Layer 6 of a small transformer language model trained on English Wikipedia (15 layers, counted from 0, width 128).
A neuron's activation on a vector x is GELU(weights . x + bias), where the dot is the dot product.

Input weights of the MLP neurons that the questions are about. A number n stands for (n - 128) times 0.0029.
n24 (bias 0.009): 147, 112, 137, 108, 121, 158, 92, 109, 120, 128, 169, 182, 213, 145, 156, 147, 122, 121, 125, 105, 84, 108, 148, 147, 133, 114, 121, 127, 128, 148, 91, 133, 170, 98, 125, 147, 160, 125, 89, 143, 152, 129, 127, 110, 156, 136, 122, 186, 108, 189, 126, 125, 130, 132, 139, 141, 68, 150, 109, 133, 92, 77, 135, 130, 142, 120, 95, 143, 146, 116, 56, 87, 90, 85, 140, 184, 167, 85, 96, 90, 126, 51, 99, 133, 97, 141, 109, 152, 113, 107, 201, 91, 138, 111, 120, 133, 124, 136, 82, 168, 124, 137, 159, 151, 108, 93, 134, 99, 94, 118, 171, 199, 159, 145, 170, 116, 159, 77, 133, 167, 118, 107, 101, 139, 143, 208, 127, 125
n29 (bias -0.016): 85, 98, 87, 146, 104, 118, 169, 164, 97, 145, 105, 154, 73, 172, 148, 87, 168, 146, 90, 118, 117, 120, 117, 104, 120, 118, 165, 107, 133, 102, 166, 86, 108, 110, 110, 91, 159, 117, 203, 110, 125, 82, 146, 66, 138, 179, 121, 42, 140, 121, 122, 143, 104, 129, 132, 131, 119, 128, 168, 100, 148, 182, 130, 184, 143, 206, 118, 142, 105, 116, 174, 150, 119, 106, 146, 112, 112, 204, 135, 143, 114, 72, 139, 80, 98, 159, 115, 64, 98, 131, 155, 143, 108, 63, 161, 127, 81, 156, 128, 217, 125, 111, 112, 149, 105, 157, 87, 118, 196, 116, 110, 128, 143, 158, 142, 116, 134, 149, 132, 93, 173, 123, 133, 120, 103, 115, 175, 180
n60 (bias -0.020): 99, 121, 154, 200, 115, 156, 114, 93, 123, 101, 102, 111, 125, 149, 88, 103, 148, 94, 171, 132, 115, 83, 183, 121, 133, 127, 114, 136, 131, 88, 162, 171, 242, 108, 60, 111, 166, 120, 118, 127, 78, 155, 185, 113, 128, 94, 127, 189, 134, 121, 155, 106, 134, 112, 112, 89, 165, 113, 102, 127, 119, 153, 42, 147, 121, 164, 118, 113, 132, 98, 116, 106, 100, 139, 174, 122, 166, 131, 130, 136, 129, 77, 142, 114, 155, 145, 125, 119, 117, 102, 105, 108, 116, 203, 149, 144, 101, 98, 97, 104, 125, 122, 144, 163, 144, 154, 107, 71, 166, 86, 98, 120, 129, 85, 152, 114, 156, 120, 111, 170, 184, 162, 148, 118, 118, 165, 118, 180
n82 (bias 0.002): 159, 136, 166, 99, 153, 154, 182, 148, 87, 122, 137, 147, 124, 164, 91, 148, 100, 170, 198, 116, 95, 111, 117, 153, 50, 106, 115, 155, 119, 74, 87, 98, 146, 142, 93, 114, 134, 121, 145, 103, 95, 102, 77, 124, 164, 134, 176, 167, 125, 115, 150, 101, 85, 104, 107, 143, 131, 137, 119, 167, 155, 129, 134, 104, 141, 109, 137, 151, 142, 171, 109, 125, 140, 129, 123, 105, 146, 124, 92, 178, 108, 91, 93, 93, 133, 86, 97, 149, 144, 139, 105, 150, 181, 95, 123, 125, 147, 112, 149, 85, 141, 137, 135, 94, 151, 107, 148, 141, 159, 98, 59, 142, 127, 116, 135, 112, 73, 107, 189, 102, 104, 123, 153, 128, 79, 139, 126, 101
n109 (bias -0.002): 117, 81, 159, 97, 94, 157, 157, 113, 100, 122, 114, 189, 176, 135, 91, 138, 150, 136, 144, 168, 95, 142, 152, 103, 107, 74, 151, 152, 94, 176, 171, 59, 166, 128, 134, 179, 159, 149, 127, 119, 147, 87, 130, 142, 132, 153, 161, 111, 149, 8, 136, 132, 80, 91, 144, 71, 113, 110, 96, 137, 128, 113, 149, 175, 133, 151, 99, 141, 125, 141, 90, 123, 86, 123, 183, 148, 165, 74, 181, 111, 129, 132, 148, 114, 71, 133, 118, 137, 135, 166, 114, 126, 99, 127, 200, 109, 142, 133, 126, 74, 115, 135, 59, 147, 165, 159, 97, 100, 135, 112, 123, 173, 118, 112, 175, 117, 121, 138, 133, 133, 84, 185, 129, 124, 116, 143, 139, 153
n128 (bias -0.025): 78, 113, 92, 67, 155, 105, 74, 109, 143, 116, 151, 167, 160, 155, 121, 218, 159, 151, 88, 138, 105, 164, 121, 181, 106, 75, 197, 141, 106, 80, 121, 100, 108, 127, 94, 43, 134, 127, 182, 159, 130, 141, 156, 116, 147, 118, 205, 136, 156, 104, 137, 82, 98, 111, 89, 81, 101, 85, 145, 110, 140, 187, 169, 123, 132, 173, 172, 122, 93, 96, 87, 80, 126, 176, 128, 166, 172, 67, 150, 129, 125, 150, 116, 98, 159, 146, 137, 96, 106, 177, 136, 165, 71, 117, 162, 165, 14, 126, 182, 194, 177, 119, 76, 120, 127, 88, 113, 171, 170, 96, 144, 126, 200, 113, 149, 142, 128, 104, 183, 173, 144, 129, 138, 105, 140, 119, 149, 118
n177 (bias -0.040): 168, 141, 93, 121, 92, 160, 133, 118, 169, 144, 129, 99, 139, 117, 85, 50, 132, 179, 137, 46, 129, 115, 103, 131, 186, 147, 146, 89, 207, 119, 237, 171, 136, 124, 134, 145, 44, 107, 172, 104, 169, 149, 153, 142, 164, 52, 124, 166, 126, 164, 157, 158, 88, 105, 116, 124, 77, 144, 121, 112, 97, 45, 97, 128, 173, 150, 108, 150, 196, 104, 131, 136, 157, 100, 126, 107, 104, 123, 194, 116, 29, 125, 156, 103, 107, 125, 127, 103, 56, 73, 86, 73, 196, 157, 194, 115, 147, 111, 163, 113, 143, 195, 122, 103, 109, 174, 118, 128, 116, 104, 118, 200, 72, 134, 148, 94, 163, 98, 172, 99, 113, 112, 179, 120, 107, 128, 180, 118
n245 (bias -0.024): 100, 170, 100, 143, 88, 139, 155, 131, 111, 91, 127, 135, 130, 141, 104, 163, 102, 142, 121, 141, 88, 82, 99, 180, 95, 188, 130, 130, 130, 90, 160, 127, 117, 128, 146, 94, 128, 136, 95, 134, 115, 153, 169, 73, 99, 144, 97, 122, 87, 90, 179, 123, 130, 154, 112, 95, 94, 133, 102, 87, 135, 109, 160, 146, 131, 119, 140, 132, 120, 168, 176, 107, 142, 103, 156, 130, 147, 116, 145, 138, 121, 138, 121, 120, 126, 167, 140, 150, 107, 130, 119, 102, 111, 180, 133, 106, 122, 151, 106, 109, 164, 113, 98, 73, 162, 107, 74, 118, 127, 162, 123, 116, 110, 100, 120, 140, 135, 181, 152, 152, 129, 155, 214, 162, 114, 139, 127, 123
n341 (bias -0.029): 157, 87, 65, 125, 86, 97, 122, 140, 168, 135, 163, 146, 121, 137, 85, 84, 132, 189, 114, 154, 85, 106, 101, 137, 195, 126, 149, 159, 105, 165, 147, 133, 110, 113, 106, 85, 124, 116, 131, 101, 113, 154, 118, 184, 162, 181, 134, 143, 124, 146, 132, 131, 96, 148, 111, 149, 129, 71, 116, 124, 148, 165, 166, 123, 137, 91, 100, 134, 129, 145, 187, 145, 126, 131, 160, 71, 99, 175, 107, 150, 122, 115, 190, 151, 89, 139, 129, 107, 31, 109, 77, 133, 106, 143, 137, 144, 112, 115, 121, 124, 189, 85, 200, 96, 133, 122, 92, 153, 146, 115, 120, 164, 109, 110, 189, 132, 103, 149, 165, 129, 191, 98, 131, 131, 90, 94, 135, 131
n432 (bias 0.025): 133, 146, 113, 124, 138, 135, 94, 101, 144, 109, 155, 99, 141, 111, 111, 145, 47, 99, 137, 120, 117, 120, 94, 160, 115, 210, 162, 170, 103, 162, 108, 99, 140, 158, 69, 153, 148, 97, 121, 65, 107, 155, 114, 108, 148, 178, 97, 165, 142, 113, 93, 168, 111, 126, 153, 105, 99, 48, 114, 156, 83, 85, 149, 112, 173, 149, 130, 206, 150, 187, 185, 150, 111, 169, 136, 75, 90, 82, 155, 142, 120, 165, 106, 109, 116, 122, 136, 156, 175, 163, 153, 109, 193, 163, 68, 116, 114, 124, 103, 147, 163, 132, 152, 98, 123, 179, 114, 183, 139, 112, 101, 123, 159, 156, 119, 124, 82, 68, 152, 102, 107, 69, 165, 138, 99, 106, 97, 163

Each question shows a token from some text and the vector x that enters the MLP there. A number n stands for (n - 128) times 0.035.

"ers ": 119, 112, 144, 109, 95, 33, 114, 113, 150, 110, 149, 128, 141, 156, 178, 106, 52, 130, 160, 153, 124, 115, 147, 125, 131, 132, 102, 105, 146, 141, 96, 189, 91, 82, 144, 111, 108, 131, 142, 127, 139, 158, 178, 127, 117, 124, 130, 109, 200, 122, 68, 108, 137, 186, 142, 158, 183, 160, 120, 156, 110, 178, 125, 96, 54, 96, 115, 139, 131, 134, 129, 157, 112, 136, 128, 151, 89, 86, 122, 162, 126, 139, 127, 105, 117, 111, 125, 111, 101, 115, 188, 121, 144, 110, 181, 98, 109, 145, 117, 129, 158, 126, 92, 192, 139, 147, 160, 99, 174, 116, 126, 155, 108, 133, 99, 129, 100, 169, 107, 106, 81, 154, 127, 144, 126, 75, 143, 165
Which of these neurons fires most? n29

"c": 112, 126, 174, 129, 103, 83, 94, 105, 135, 93, 149, 149, 148, 169, 184, 119, 121, 148, 125, 165, 102, 101, 152, 119, 157, 134, 116, 100, 133, 141, 115, 169, 114, 71, 127, 133, 94, 152, 130, 120, 105, 131, 167, 123, 94, 72, 119, 125, 193, 157, 88, 104, 150, 166, 91, 144, 163, 142, 87, 122, 101, 174, 149, 95, 85, 89, 135, 126, 135, 167, 87, 148, 124, 147, 132, 156, 116, 86, 133, 169, 118, 138, 132, 93, 124, 109, 132, 139, 93, 150, 207, 112, 137, 111, 152, 125, 100, 130, 122, 135, 149, 120, 106, 172, 158, 132, 172, 74, 191, 141, 122, 116, 110, 159, 116, 166, 82, 172, 89, 96, 77, 127, 117, 190, 117, 63, 138, 150
Which of these neurons fires most? n128

"mis": 134, 195, 156, 119, 120, 42, 118, 117, 140, 105, 149, 149, 148, 156, 171, 110, 89, 162, 152, 131, 119, 112, 146, 129, 148, 120, 90, 125, 142, 150, 115, 177, 85, 88, 139, 137, 93, 131, 124, 135, 120, 174, 189, 158, 105, 101, 108, 127, 174, 125, 64, 96, 132, 192, 120, 149, 136, 159, 111, 151, 103, 171, 123, 126, 81, 99, 136, 134, 121, 165, 108, 145, 120, 127, 141, 138, 112, 74, 124, 172, 102, 136, 118, 98, 115, 99, 138, 133, 111, 134, 211, 105, 142, 103, 141, 119, 121, 147, 141, 127, 156, 130, 104, 187, 161, 139, 138, 92, 163, 110, 104, 143, 99, 162, 104, 117, 89, 160, 103, 57, 92, 111, 116, 159, 122, 55, 137, 158
Which of these neurons fires most? n432

"located ": 95, 133, 147, 132, 102, 29, 99, 129, 142, 104, 150, 149, 148, 134, 153, 93, 69, 149, 142, 158, 115, 100, 141, 123, 125, 124, 126, 140, 123, 114, 114, 176, 106, 102, 119, 89, 118, 116, 119, 136, 130, 160, 154, 137, 124, 100, 151, 113, 203, 119, 58, 123, 163, 202, 125, 154, 157, 176, 94, 151, 102, 143, 135, 130, 49, 89, 133, 148, 140, 116, 71, 175, 138, 160, 120, 168, 97, 76, 128, 148, 113, 123, 133, 131, 150, 94, 145, 154, 115, 118, 171, 110, 135, 116, 173, 100, 135, 135, 146, 148, 159, 126, 107, 170, 144, 122, 155, 79, 175, 136, 124, 136, 103, 140, 95, 155, 107, 170, 122, 102, 72, 130, 113, 163, 115, 76, 144, 161
Which of these neurons fires most? n128

"a": 117, 191, 164, 145, 134, 75, 98, 121, 137, 134, 146, 137, 154, 132, 167, 127, 113, 154, 184, 144, 113, 142, 144, 123, 136, 128, 122, 129, 144, 130, 116, 174, 112, 85, 142, 93, 110, 133, 129, 126, 98, 155, 163, 120, 109, 100, 128, 151, 177, 136, 57, 103, 151, 199, 123, 150, 163, 159, 91, 155, 95, 143, 136, 113, 70, 73, 122, 124, 115, 156, 87, 180, 135, 121, 148, 148, 101, 88, 103, 143, 120, 129, 114, 98, 144, 90, 125, 133, 92, 136, 155, 107, 134, 114, 171, 123, 130, 142, 129, 123, 152, 89, 82, 189, 143, 136, 137, 92, 184, 104, 115, 131, 112, 149, 103, 167, 93, 164, 81, 50, 74, 137, 140, 198, 123, 81, 117, 145
Which of these neurons fires most? n82

"-": 128, 148, 167, 127, 107, 59, 106, 138, 129, 93, 125, 138, 139, 150, 153, 98, 37, 166, 133, 143, 119, 137, 143, 131, 159, 132, 101, 117, 157, 130, 110, 170, 96, 100, 142, 103, 98, 137, 139, 105, 120, 152, 165, 125, 111, 115, 110, 136, 214, 136, 108, 104, 146, 212, 98, 122, 205, 147, 103, 147, 101, 141, 139, 88, 81, 96, 126, 138, 132, 141, 94, 170, 144, 132, 163, 147, 109, 75, 115, 159, 124, 110, 122, 105, 127, 102, 112, 137, 92, 124, 186, 111, 142, 103, 167, 93, 149, 141, 151, 147, 150, 91, 104, 160, 146, 121, 133, 88, 178, 101, 109, 135, 109, 155, 90, 145, 100, 158, 101, 83, 100, 159, 144, 199, 127, 84, 146, 146
Which two neurons fire most, strongest first? n82, n245

"Ch": 107, 163, 140, 141, 102, 80, 93, 116, 158, 122, 123, 125, 162, 156, 165, 103, 106, 125, 142, 171, 99, 68, 141, 116, 163, 133, 90, 125, 137, 140, 112, 170, 108, 83, 143, 139, 107, 150, 155, 129, 104, 142, 130, 126, 115, 113, 126, 125, 197, 162, 100, 96, 126, 215, 125, 119, 165, 141, 101, 150, 126, 157, 142, 121, 57, 56, 115, 143, 116, 151, 115, 142, 182, 137, 127, 155, 113, 73, 139, 143, 106, 142, 137, 90, 133, 92, 155, 120, 93, 144, 194, 101, 129, 116, 160, 108, 104, 122, 125, 100, 145, 132, 111, 185, 149, 129, 129, 118, 189, 132, 143, 154, 106, 142, 102, 148, 98, 138, 97, 67, 66, 151, 115, 183, 121, 69, 144, 160
The most active neuron and its activation: n341, at about 0.02

"poin": 120, 134, 132, 148, 113, 77, 108, 120, 147, 92, 151, 145, 138, 140, 167, 104, 116, 151, 123, 161, 132, 122, 149, 110, 118, 135, 119, 124, 176, 130, 95, 161, 103, 83, 144, 116, 118, 142, 111, 108, 169, 112, 168, 141, 114, 115, 114, 143, 198, 160, 74, 110, 139, 198, 117, 134, 154, 189, 101, 157, 127, 149, 132, 104, 56, 86, 112, 134, 148, 125, 89, 168, 135, 143, 158, 155, 75, 72, 118, 152, 131, 138, 123, 99, 138, 78, 123, 110, 72, 147, 171, 94, 151, 111, 176, 82, 113, 136, 116, 119, 148, 134, 127, 152, 162, 129, 115, 92, 190, 91, 145, 139, 97, 156, 119, 138, 108, 171, 124, 79, 75, 130, 146, 176, 121, 59, 127, 177
The most active neuron and its activation: n177, at about 0.16

"es ": 116, 121, 149, 116, 97, 31, 114, 109, 136, 110, 142, 138, 156, 148, 176, 109, 38, 149, 158, 164, 119, 121, 156, 126, 121, 126, 105, 112, 144, 136, 101, 180, 86, 80, 127, 87, 114, 128, 135, 113, 127, 156, 175, 119, 115, 106, 122, 135, 195, 120, 72, 115, 141, 202, 140, 147, 174, 162, 109, 155, 90, 163, 115, 101, 64, 110, 121, 150, 121, 130, 112, 175, 120, 133, 124, 135, 97, 98, 136, 155, 116, 136, 142, 117, 117, 115, 130, 118, 112, 118, 198, 121, 137, 118, 181, 114, 120, 143, 132, 156, 166, 119, 93, 187, 133, 141, 160, 89, 170, 114, 118, 150, 116, 132, 101, 139, 105, 167, 103, 99, 66, 156, 128, 161, 129, 78, 135, 157
The most active neuron and its activation: n29, at about 0.15

"Pre": 144, 151, 130, 137, 98, 65, 108, 145, 134, 126, 141, 139, 140, 159, 160, 94, 117, 165, 148, 138, 118, 115, 146, 129, 159, 130, 90, 118, 148, 145, 140, 179, 81, 100, 155, 109, 112, 134, 151, 123, 118, 125, 195, 119, 116, 108, 99, 153, 194, 158, 85, 104, 127, 150, 107, 133, 151, 157, 74, 181, 141, 130, 110, 129, 32, 110, 148, 153, 122, 129, 98, 147, 162, 126, 164, 142, 102, 75, 113, 131, 130, 137, 139, 96, 115, 76, 112, 117, 97, 144, 178, 98, 129, 105, 141, 109, 123, 115, 132, 133, 152, 121, 137, 177, 143, 124, 143, 77, 184, 117, 133, 148, 103, 151, 113, 139, 85, 149, 102, 71, 82, 132, 133, 208, 122, 54, 153, 172
Which of these neurons fires most? n177

"C": 105, 154, 156, 116, 97, 62, 92, 112, 126, 93, 125, 172, 163, 147, 171, 95, 112, 140, 126, 196, 102, 100, 142, 123, 150, 144, 106, 124, 140, 125, 129, 189, 105, 86, 141, 140, 99, 149, 132, 111, 100, 126, 153, 122, 94, 99, 133, 132, 201, 185, 98, 111, 143, 177, 113, 133, 171, 137, 94, 132, 120, 168, 141, 97, 74, 87, 147, 133, 127, 145, 107, 149, 133, 127, 132, 138, 99, 83, 118, 151, 136, 135, 133, 91, 119, 105, 132, 133, 91, 145, 204, 90, 133, 110, 166, 110, 118, 128, 128, 124, 153, 119, 106, 180, 138, 130, 169, 84, 181, 141, 131, 134, 124, 135, 122, 168, 109, 142, 71, 93, 64, 136, 112, 204, 120, 68, 144, 159
Which of these neurons fires most? n24

"F": 127, 152, 146, 144, 87, 60, 82, 114, 129, 101, 137, 146, 158, 135, 176, 81, 110, 152, 140, 174, 103, 101, 137, 124, 160, 168, 90, 130, 142, 133, 112, 172, 95, 110, 173, 143, 116, 117, 117, 111, 79, 141, 176, 140, 105, 116, 151, 146, 202, 186, 108, 114, 130, 165, 116, 153, 162, 141, 107, 149, 119, 166, 116, 119, 73, 81, 139, 145, 127, 137, 119, 165, 122, 112, 149, 141, 107, 83, 112, 150, 128, 142, 110, 95, 144, 79, 120, 126, 112, 145, 199, 102, 140, 112, 163, 103, 113, 134, 132, 93, 148, 114, 97, 182, 135, 124, 142, 88, 197, 139, 124, 140, 122, 128, 84, 146, 100, 135, 78, 85, 85, 164, 131, 191, 107, 67, 137, 139
Which of these neurons fires most? n60

"V": 115, 169, 142, 128, 110, 60, 84, 117, 161, 104, 132, 153, 144, 158, 179, 95, 97, 134, 158, 172, 117, 123, 133, 148, 138, 134, 88, 157, 145, 114, 127, 189, 105, 102, 156, 122, 105, 162, 138, 117, 70, 131, 163, 134, 110, 112, 138, 153, 191, 169, 88, 101, 126, 187, 123, 127, 152, 132, 99, 146, 123, 164, 116, 119, 69, 66, 140, 125, 147, 145, 95, 137, 136, 135, 141, 124, 106, 72, 133, 160, 104, 117, 124, 97, 120, 95, 117, 136, 102, 144, 207, 112, 154, 105, 151, 120, 118, 118, 116, 129, 151, 114, 101, 199, 139, 137, 140, 91, 175, 101, 120, 141, 120, 131, 107, 162, 108, 114, 92, 71, 87, 148, 126, 204, 109, 74, 142, 168
Which two neurons fire most, strongest first? n60, n24

"w": 97, 154, 154, 165, 109, 48, 120, 85, 144, 105, 138, 127, 147, 152, 162, 125, 125, 148, 132, 160, 90, 84, 141, 116, 149, 130, 118, 138, 149, 147, 96, 167, 98, 84, 139, 128, 115, 119, 129, 120, 94, 125, 163, 127, 110, 109, 137, 144, 198, 143, 84, 108, 154, 187, 79, 151, 180, 167, 118, 149, 106, 156, 143, 101, 55, 75, 115, 132, 147, 172, 116, 164, 153, 134, 125, 149, 115, 87, 150, 155, 122, 117, 87, 97, 139, 107, 157, 144, 91, 120, 168, 117, 151, 111, 171, 110, 124, 146, 142, 131, 154, 114, 103, 164, 153, 124, 130, 93, 190, 104, 129, 115, 106, 144, 101, 153, 118, 158, 98, 56, 53, 129, 138, 179, 130, 78, 137, 149
Which of these neurons fires most? n245